Layer 2 of a small transformer language model trained on English Wikipedia (9 layers, counted from 0, width 128).
A neuron adds its activation times its output weights to the MLP's output. To switch it off is to set its activation to zero at one token and run the rest of the model.

Output weights of the MLP neurons that the questions are about. A number n stands for n times 0.014.
n21: -6 -13 22 15 33 -8 12 -39 39 9 -5 18 7 13 0 -2 -17 26 17 87 -9 6 91 -24 7 23 -68 19 8 -52 52 -3 38 -31 -11 -18 -1 -17 -28 11 -64 -11 1 26 7 10 43 -21 -34 -22 -32 56 -15 -17 -21 -21 -17 -11 -16 22 19 -26 -11 -1 -11 -13 -14 -36 3 -37 53 -43 -58 23 -9 -2 10 -19 50 -28 -16 -47 -5 25 26 -17 -2 -17 22 -38 17 19 -7 12 24 0 -13 10 -81 14 13 14 -4 40 25 30 4 8 -5 -2 -12 16 25 10 -4 -7 29 -9 -24 -29 -8 24 -5 13 -8 40 3 -27
n46: 34 36 -9 15 15 -5 -38 -3 25 -17 13 -12 -12 -5 -10 -1 21 -17 21 12 27 8 18 -19 16 15 -14 30 -12 5 1 42 -14 -17 -7 -8 -2 9 1 19 62 -21 -11 -22 -5 2 3 3 -23 -40 9 7 -19 18 -31 38 26 14 -26 4 2 7 -9 12 -15 -20 9 -5 -15 8 -16 15 1 -15 -6 -1 -19 15 -25 -28 17 5 0 -15 -8 -24 11 -4 -45 1 23 -7 35 -14 -9 -6 27 -3 16 14 1 10 13 -32 19 37 -2 42 -22 14 -10 -22 7 -33 -20 -21 8 6 -28 -9 22 30 13 -34 9 -7 -26 5
n73: -7 -4 -3 -19 2 18 -21 -8 -33 -18 -9 -5 -26 -26 1 0 -13 10 -12 44 -1 17 13 -1 -3 -37 -15 -28 38 -60 18 -5 19 1 -5 14 -18 -24 -19 5 -8 33 21 -17 18 -3 -10 6 -13 -18 -6 7 32 7 -37 5 24 10 -35 34 25 -20 -24 -26 20 -42 21 -73 -34 -1 23 7 28 35 -5 4 -2 31 -12 4 2 -12 8 -11 -26 40 2 16 -1 -14 16 3 20 -13 20 -32 4 9 -7 -9 7 8 -12 42 -3 -12 31 -9 52 53 17 18 15 -57 -6 23 18 4 8 18 4 9 -41 7 7 17 -1 -7
n97: -12 1 29 25 39 -21 1 50 1 9 28 4 -25 40 -25 -24 12 13 -5 -9 50 -36 -11 15 7 -4 -1 7 -60 -14 33 24 10 -20 -1 -45 45 10 -42 20 25 -20 15 20 26 -24 16 87 6 -12 9 -51 8 -13 30 -19 -1 -29 -7 -9 -56 -7 -23 0 -25 -31 -44 26 34 2 4 20 -39 -1 -7 7 0 4 -23 7 -1 -27 -18 -33 7 19 -54 -24 25 -33 -24 -13 3 -10 0 -20 32 -1 -7 0 -9 17 62 -4 39 21 -35 6 -24 -20 29 9 -18 -10 20 -5 -18 -11 1 5 -8 -33 28 -1 37 48 13 -33
n134: 56 45 -32 42 -4 1 21 -41 26 65 -26 -22 38 -48 -16 -3 46 5 -22 10 6 3 43 -24 7 22 -16 18 -24 -30 28 -40 -14 2 -25 -1 -12 -18 -37 -5 2 35 -33 -38 40 -33 18 8 47 -20 -12 -27 -67 66 -3 -21 25 2 -16 -18 24 -3 -51 -56 22 56 10 -57 -52 28 1 31 12 -34 -19 21 40 -42 -1 -1 -6 54 -16 16 21 -45 50 -14 -30 -12 9 6 -10 12 -13 -10 -7 -9 -32 9 23 22 -28 5 -24 48 19 9 -48 -15 23 47 -24 3 7 53 -1 23 -8 1 37 -16 -28 -11 -29 -11 -37 16
n154: 5 53 -2 22 31 1 2 55 -18 -40 -14 39 -10 25 1 9 -3 -5 19 -25 -14 -4 22 14 -38 -13 1 -17 12 15 22 -7 -31 -20 -8 10 13 32 28 -14 -1 -2 -28 38 12 28 -22 51 16 1 -6 -4 -19 9 24 -30 3 11 7 13 14 2 25 -7 15 7 -25 -4 -25 -17 -25 28 -1 31 8 6 -2 -1 -2 16 -19 -64 37 -30 9 -16 -18 -17 18 -15 -55 0 -4 -1 -11 5 17 0 0 11 -12 -25 16 -32 -4 -19 -4 15 3 19 4 -4 -29 -6 20 -23 -45 -1 0 -2 -22 7 14 -10 -3 21 -28 -14
n250: -20 -44 21 -4 -15 -7 23 -19 13 -5 -17 1 -31 10 22 -1 -3 11 14 -9 18 -6 38 1 -76 -4 14 22 -41 -10 32 12 40 -1 -13 -3 19 9 -32 1 17 -18 4 -43 -21 26 -49 26 -21 -25 -14 -11 -22 0 67 34 5 13 -16 22 8 10 1 -61 33 37 13 49 -1 22 -29 -3 19 12 10 7 -2 9 8 18 3 4 6 26 6 -22 -45 4 12 7 -4 -23 -39 -4 26 1 -23 5 19 13 -21 -36 0 -31 -5 6 -10 -8 2 -24 -5 -16 -46 15 4 42 -38 9 22 -26 -11 17 20 40 -1 16 3 2
n279: 14 10 -8 24 28 -1 1 0 5 -36 14 -27 22 -1 4 22 -7 -29 -30 28 8 -40 8 -13 -8 20 -5 7 -20 24 25 -13 7 0 21 -1 18 1 -10 47 -16 17 -25 -30 25 31 -2 14 -16 -50 27 11 -4 4 8 7 19 -7 -4 0 28 8 8 -2 -6 20 -4 -51 -14 -18 10 -17 -31 35 5 -12 -25 -21 8 3 9 -38 -9 -26 38 -18 28 3 -58 13 28 10 13 -9 -9 20 -17 35 0 -24 -23 4 6 -19 -31 0 -17 13 3 -22 29 33 1 -36 -43 0 0 25 24 -6 -13 19 21 -4 8 -5 -20 2
n280: 25 -11 45 -13 -32 1 -37 18 1 37 -3 40 -2 18 -11 18 -18 -1 -3 13 7 -33 -5 -8 -4 33 -1 -4 -17 -25 -26 -23 28 27 -17 1 13 8 23 3 -11 15 -16 17 -31 -12 31 6 25 -6 21 -19 -14 -24 6 14 -43 21 -12 -1 -5 4 3 -32 20 -5 -23 42 -25 -9 -6 56 -17 0 -24 1 -2 13 15 9 -2 -17 -12 -12 5 -7 -12 26 -28 49 4 32 50 -52 -21 33 -26 -13 14 7 23 29 14 -26 6 -47 46 5 7 -20 -15 -11 -32 -33 19 4 31 -19 -3 34 -6 -32 -36 12 -16 10 6 26
n301: 25 13 3 -4 -12 17 -28 -22 20 14 -49 22 2 -18 18 9 6 -3 -5 -10 13 -30 -20 19 8 16 -25 -44 4 -26 -2 -31 -15 27 -21 20 -16 6 -46 -13 29 41 1 27 21 0 -15 38 28 -1 37 -13 -19 11 15 -4 -7 -37 -1 21 28 -42 12 1 -11 -8 -18 -41 -24 12 -7 22 -7 8 15 33 -60 -1 9 -19 26 0 -3 -11 33 -8 -16 -21 -22 -9 3 1 20 -4 -34 31 -4 15 15 35 -8 11 -2 21 -8 23 -16 14 12 -16 -5 37 20 -35 14 -49 47 -51 5 27 -28 60 -13 -28 -15 7 27 5
n387: -12 -22 -13 38 -15 40 -7 30 -18 -61 28 -9 30 14 -21 39 -2 -10 -3 -27 12 7 13 0 -29 27 26 17 -34 23 -19 0 -13 17 7 45 35 -42 3 -1 -48 -1 1 -22 -21 4 38 20 -27 -12 14 8 -19 -8 -25 -3 8 21 -7 -9 2 -21 -34 -4 28 -7 8 4 15 32 -3 35 -24 4 24 34 28 3 -21 0 7 -6 -43 -20 3 -54 -1 -9 -12 5 5 -32 -36 1 28 21 -1 -19 -3 -47 -51 -25 2 17 19 18 0 -13 19 13 19 -29 12 -5 30 18 -25 23 -28 2 -16 -11 31 57 -27 3 12 11
n452: 33 1 40 -28 1 -24 -40 -63 43 -32 0 -38 -10 62 5 -3 41 -14 4 29 -26 -1 28 -34 31 -11 34 -5 -10 -26 10 -24 -18 11 -14 4 56 -29 -6 3 -4 27 20 -26 11 13 16 -49 55 15 4 -64 -19 20 27 47 -39 -25 81 11 -2 55 -16 27 12 13 -20 -19 -25 -27 -5 48 2 -14 8 9 -34 -65 -40 0 44 -14 9 18 32 11 50 -10 25 15 -19 1 34 -11 11 51 -11 15 2 -34 -39 12 -20 -3 -21 -41 12 36 -12 -63 5 19 61 -8 -33 3 21 -30 13 4 -8 -13 15 -13 -41 -58 -14 -2
n456: 15 23 -21 30 -20 -63 -21 24 18 49 3 22 -11 24 25 -32 -6 -26 -12 2 -15 24 8 71 69 2 -15 -3 -28 -16 -27 -33 -37 -34 15 -15 1 22 -28 36 2 -27 -40 -20 19 -16 -34 -26 3 -31 3 -12 28 -33 56 -23 46 17 25 14 -5 -7 -8 3 -18 15 11 -5 -20 -38 -17 9 14 -31 24 -22 -51 23 42 2 35 -8 35 -2 7 -2 22 12 -11 14 -2 19 59 -29 30 -28 24 24 -4 9 -60 14 6 48 47 21 -2 8 7 -9 29 -15 -23 -14 -56 -55 12 -16 -19 -28 -24 3 1 -18 29 21 29 -12

Each question names a token from some text and the token that comes next. It shows the activations a of the neurons there, in the order above. A number n stands for n times 0.03.

Then comes g, the gradient of the next token's log-probability with respect to the MLP's output, scaled to length 1. A neuron's effect is roughly proportional to its activation times (output weights . g). A number n stands for n times 0.0037.

" up", then " out"
a: 0 -3 -6 0 -1 -5 21 -6 -5 9 -5 -5 -1
g: 8 11 -41 -45 6 57 -13 16 22 -17 -4 8 13 43 -11 13 8 10 -10 -32 -19 12 1 -20 18 -19 -4 45 -45 47 10 -15 12 -30 -17 -18 20 11 -28 -1 -24 -34 -22 54 -4 14 20 7 -34 -1 -32 -40 -32 40 -26 -8 -20 -2 12 25 24 1 31 2 7 -15 7 5 35 -7 24 -14 6 -26 -5 16 6 -12 15 1 -9 22 6 20 30 9 -33 -27 4 12 -41 -18 -8 -7 13 43 -18 24 2 30 5 -6 31 -4 25 -19 -33 -23 24 -15 -4 -10 -3 35 -27 -58 8 -8 3 17 16 -33 -14 -27 5 -10 88 -12
Switching off which neuron hurts the next token most? n73

" of", then " the"
a: -2 -6 0 0 5 -4 -3 -6 -5 44 -4 0 -3
g: -30 -9 -19 -5 -23 -19 32 4 5 -39 19 29 -42 25 -25 -12 19 -40 1 -10 21 36 -19 23 19 -44 5 -9 -8 21 -40 35 26 20 -5 -79 52 -16 12 38 16 13 -27 14 -14 5 2 16 -26 2 -30 -8 2 -3 8 -17 16 48 -3 20 -12 1 -16 15 -22 22 32 11 49 -40 24 -15 3 -47 -16 4 9 7 33 22 -11 0 34 18 -1 -25 -20 -23 -12 -23 -11 13 6 -12 39 25 -25 -1 -16 35 -6 -36 -15 33 -27 18 -11 -6 31 -26 27 -22 -25 19 -33 0 49 8 -14 9 2 -2 -19 -17 -22 16 -12 35
Which neuron, switched off, raises the next token's probability most? n301

" was", then " known"
a: 15 -4 -6 -6 -3 -2 -1 -5 -1 -2 -5 0 -6
g: 38 -2 42 2 -43 -6 -6 -1 -17 -1 11 -23 -73 -11 -16 -45 25 16 -18 23 -4 12 41 -7 14 43 38 25 24 15 11 31 -29 31 18 4 7 10 -8 -14 -28 6 -8 29 1 -14 31 -3 -11 8 14 -25 -23 -25 7 32 -19 49 -12 -28 -9 -33 2 -23 -5 -8 -33 -14 -15 1 28 -30 20 21 25 24 -14 -6 19 -45 54 -23 37 -12 -24 2 -39 -3 -13 -7 24 -4 -16 53 9 -22 -33 -37 -4 -2 9 4 47 -35 -19 24 18 -17 10 20 -2 -12 36 4 0 -37 8 1 -17 -25 -2 19 20 14 -22 -23 -32 33
Switching off which neuron hurts the next token most? n21

" fund", then "ing"
a: 0 0 -4 -1 -5 -2 -4 0 44 -1 0 -3 0
g: 14 -26 -16 -10 11 2 13 17 -42 18 12 -3 -7 31 -17 -26 41 -2 -22 47 -15 18 16 4 7 -26 -10 68 -16 24 27 7 5 -18 -53 11 25 9 13 25 -44 41 45 48 0 -24 -7 21 -7 -11 -11 -20 37 -22 7 -15 -24 14 -3 1 4 13 -1 -18 23 -19 2 0 7 -14 11 -44 -2 -39 11 -54 -17 -9 11 -8 -24 12 22 -6 -25 -11 -34 35 12 -25 -17 61 26 -2 9 27 -46 3 -5 -4 15 -32 34 -9 3 -19 51 -35 20 -35 32 -5 5 -20 -5 22 26 -13 -2 -7 -13 -34 -41 -3 -24 3 17 21
Switching off which neuron hurts the next token most? n280

" Prince", then " Dan"
a: 0 14 -6 -5 0 -6 35 -4 -2 -2 -1 -2 0
g: -25 -29 32 -12 6 -24 -30 30 -16 -9 -37 -15 35 -47 -26 -13 -4 48 34 -9 27 -20 39 -19 -5 62 -14 46 35 -21 -9 -4 34 -14 22 30 9 4 12 -31 46 0 39 -40 -2 32 27 -7 -25 -8 12 -31 29 2 10 13 -21 -6 -29 -5 -10 -21 21 29 -12 -20 -17 9 5 27 5 30 -3 7 14 0 -2 -9 -2 -35 -1 -29 -5 13 -18 32 -18 31 -21 -44 -8 -38 16 -11 5 -7 -18 20 -6 36 -26 -4 46 -7 -28 7 18 -8 -19 1 -12 8 -9 -37 28 -3 -3 -55 20 -20 24 13 -15 -8 39 -22 -20 41
Which two neurons, each switched off alone, lower its probability most, in order? n250, n46

"ys", then " initi"
a: -5 -1 -5 -1 -3 9 -5 -4 0 -3 -4 -6 0
g: -10 13 45 38 49 35 -19 54 9 50 -4 23 -18 39 19 35 13 -1 23 -26 7 -15 -13 -25 -23 34 15 -10 13 7 -13 -16 25 3 36 -14 30 -1 7 9 -13 -21 9 25 -11 -14 -3 -2 6 16 -15 -12 -6 -6 -10 -19 -2 -12 4 2 3 -22 -7 -28 -17 7 -35 5 -10 -8 4 31 30 -23 11 19 -30 -29 -23 62 -24 -11 23 65 39 -21 -12 24 43 -14 -36 -28 0 -23 -43 29 -6 8 16 -11 -51 -20 -39 -7 -7 -30 12 3 19 -19 4 3 -36 2 -29 6 -6 -13 -43 -17 -34 -10 10 -50 3 -6 36 15
Which neuron, switched off, raises the next token's probability most? n452

" |", then " N"
a: -2 2 0 0 -2 -6 -5 40 0 0 -1 -2 45
g: -44 31 -3 20 9 -19 8 47 19 -23 39 -37 3 -18 17 2 15 13 -18 -4 -46 -10 7 -16 15 -6 -9 10 15 -15 23 -7 19 62 -22 24 -4 -5 25 -7 -3 12 -42 -8 -11 -49 -39 -14 27 33 1 16 -9 28 -25 -20 -3 -8 -13 -80 18 14 -9 -56 28 28 -27 -14 17 -18 5 40 22 7 -14 -35 -2 11 -9 22 0 -2 -34 29 -3 13 3 -47 -32 -7 22 -30 26 13 -15 27 30 36 17 27 -7 -16 -6 18 -30 -6 39 17 -25 7 15 2 1 -11 0 -9 22 24 -20 15 17 1 7 -24 2 -59 39 -12
Switching off which neuron hurts the next token most? n279

" |", then " T"
a: -2 3 0 0 -2 -5 -5 40 0 0 -1 -2 44
g: -24 44 -22 -32 22 -19 -3 3 18 19 27 -16 31 6 -2 -11 -19 -7 11 -22 14 -22 -17 8 -17 -17 -35 -27 -47 -29 33 -16 -22 37 6 -30 -19 26 49 29 40 46 -13 -2 10 -49 2 -29 14 20 2 -7 -14 34 12 -29 6 8 -9 -36 -5 -32 -35 -66 55 15 11 -2 -4 -27 -27 9 28 0 -8 -34 10 2 -8 13 27 7 9 2 6 1 9 -63 11 44 31 -24 36 32 -4 0 21 46 10 35 -15 -8 -27 -3 -12 -13 -34 7 11 11 -19 26 8 -12 -1 18 -13 17 -8 -4 -17 25 7 -11 45 -29 -3 5
Switching off which neuron hurts the next token most? n456

" Af", then "ghan"
a: 0 -6 -3 -3 -5 -5 -1 -6 -2 1 -1 -2 -3
g: -5 -33 -6 4 -14 -19 10 10 -32 -18 33 -11 -30 14 -50 7 -7 -29 -33 -24 -11 -44 16 13 -4 15 13 -30 -4 -40 -2 24 -10 19 52 -13 6 -31 -9 19 -17 -29 30 32 -19 -9 6 -18 57 -13 2 -10 26 10 -40 -21 13 8 -13 -5 4 2 18 44 1 -6 -24 58 -19 -12 -6 22 -17 11 -6 -20 5 14 31 -44 30 -6 -8 28 38 30 -17 11 -25 0 32 19 4 -6 -28 39 24 -7 32 -5 -28 23 -14 7 24 -35 -19 -44 10 -7 -40 -7 33 -27 -38 32 -10 27 17 23 -10 45 -1 18 8 -34 34 31
Switching off which neuron hurts the next token most? n134

" King", then " Cle"
a: -2 47 -1 -3 0 -3 -5 5 0 0 -2 -2 -1
g: -9 -5 28 -21 -13 -29 -32 46 -30 1 -8 -1 14 -33 16 -20 -11 16 -33 -21 -7 26 26 -38 8 75 37 3 32 -11 22 1 -9 -43 -1 49 4 -20 -7 -70 26 -14 41 -16 17 28 9 13 -29 -4 3 -12 -3 17 1 15 -18 -8 15 32 53 19 -9 21 31 11 -28 21 26 28 -27 17 10 11 2 2 -41 -8 -52 -9 -10 -9 10 30 -32 24 -20 45 -39 -33 31 -19 -12 -56 -2 16 8 9 0 -10 17 21 19 27 21 2 26 -19 -21 12 3 -33 1 -13 -15 1 -19 -22 -25 -13 0 9 -5 9 -21 10 -15 -14
Switching off which neuron hurts the next token most? n46

" Rom", then "ans"
a: -2 -5 -2 -2 0 -2 -2 -2 -2 0 -5 19 0
g: -2 -25 -19 15 -8 -58 -68 17 -9 -44 17 4 33 26 -30 4 18 -22 37 -17 4 3 -10 5 23 -21 75 -11 -5 40 24 -20 -38 5 -14 25 12 -24 -16 -4 39 0 5 42 2 -9 -18 -4 39 38 -8 -1 23 40 -45 14 -17 5 24 -16 -27 -7 17 12 -21 2 25 1 24 -22 24 24 -26 23 11 4 20 -13 34 6 25 -25 -18 0 12 -21 28 7 24 4 -25 25 -7 -11 -33 -1 -37 -17 -12 -8 -33 -48 -25 26 20 -43 8 24 -3 17 7 6 23 -37 11 -14 -21 -1 10 29 19 -18 -22 26 -15 -27 18 -27
Switching off which neuron hurts the next token most? n452

" and", then " his"
a: -5 14 -5 -2 -4 -1 -1 6 -5 -6 -1 -4 -2
g: -54 5 12 -38 4 -29 41 57 -5 -24 11 -43 5 -18 -23 56 20 23 4 -37 13 -4 35 12 15 18 29 19 -18 0 16 -3 -13 0 -18 -6 6 45 -39 -12 -10 26 15 -39 20 18 47 -5 -27 5 41 8 -11 3 2 13 -8 -14 -19 -3 -20 -33 -45 -16 -61 -9 4 -6 16 -15 -27 -14 -30 -25 -8 6 62 6 42 -24 8 -24 9 -3 -16 -5 -18 14 -27 -3 13 -5 26 -56 -2 -18 -5 24 -28 0 22 8 13 32 -7 19 7 51 22 -35 15 30 11 6 -22 -15 12 14 -2 5 -19 -26 4 -7 -8 33 -4 30
Switching off which neuron hurts the next token most? n279

" northern", then " Sy"
a: -1 -5 -4 -6 -1 -4 -3 14 -6 93 0 -1 0
g: 1 2 58 -6 -7 -13 -1 -8 5 -22 -33 -23 37 -2 0 6 23 21 -48 15 -14 -6 31 10 -11 -18 -12 -9 0 -9 -29 -4 -26 4 35 16 -8 -4 -58 27 65 -26 -10 1 12 4 -11 1 37 2 52 11 46 0 16 19 11 -37 1 12 -36 44 -23 -9 15 40 -58 -4 24 33 31 -36 -24 19 -8 -29 -21 -27 -12 -32 -4 -1 -26 -26 -32 -5 14 15 30 20 54 24 -7 9 21 -14 23 8 3 -28 -10 4 -16 34 -2 -6 5 21 -16 -11 0 -3 16 16 -6 -24 -2 -10 9 -7 -54 17 -32 49 -3 1 -22 -36
Switching off which neuron hurts the next token most? n301

"y", then " which"
a: -2 0 -5 0 37 -1 -3 -3 -5 -3 37 -6 -1
g: -34 2 13 -51 13 23 -31 1 -47 -7 -24 29 -22 57 -19 15 0 3 -33 -5 11 2 13 28 -19 0 -2 -6 10 10 32 -22 -3 -13 9 -26 19 23 -24 -5 -20 52 15 27 14 11 9 5 -46 -8 11 -3 -20 -16 -30 11 -27 12 -10 0 14 0 -31 -5 -4 25 -15 21 7 -6 29 70 51 -17 58 24 4 -12 57 12 4 18 -3 8 26 -28 -14 13 2 37 -42 18 0 -57 -5 8 4 2 10 -8 -24 13 -29 17 -15 1 11 -16 37 6 31 -38 -19 -27 -1 1 -43 -62 -11 -7 -4 15 3 -22 4 -25 -4 27
Which neuron, switched off, raises the next token's probability most? n134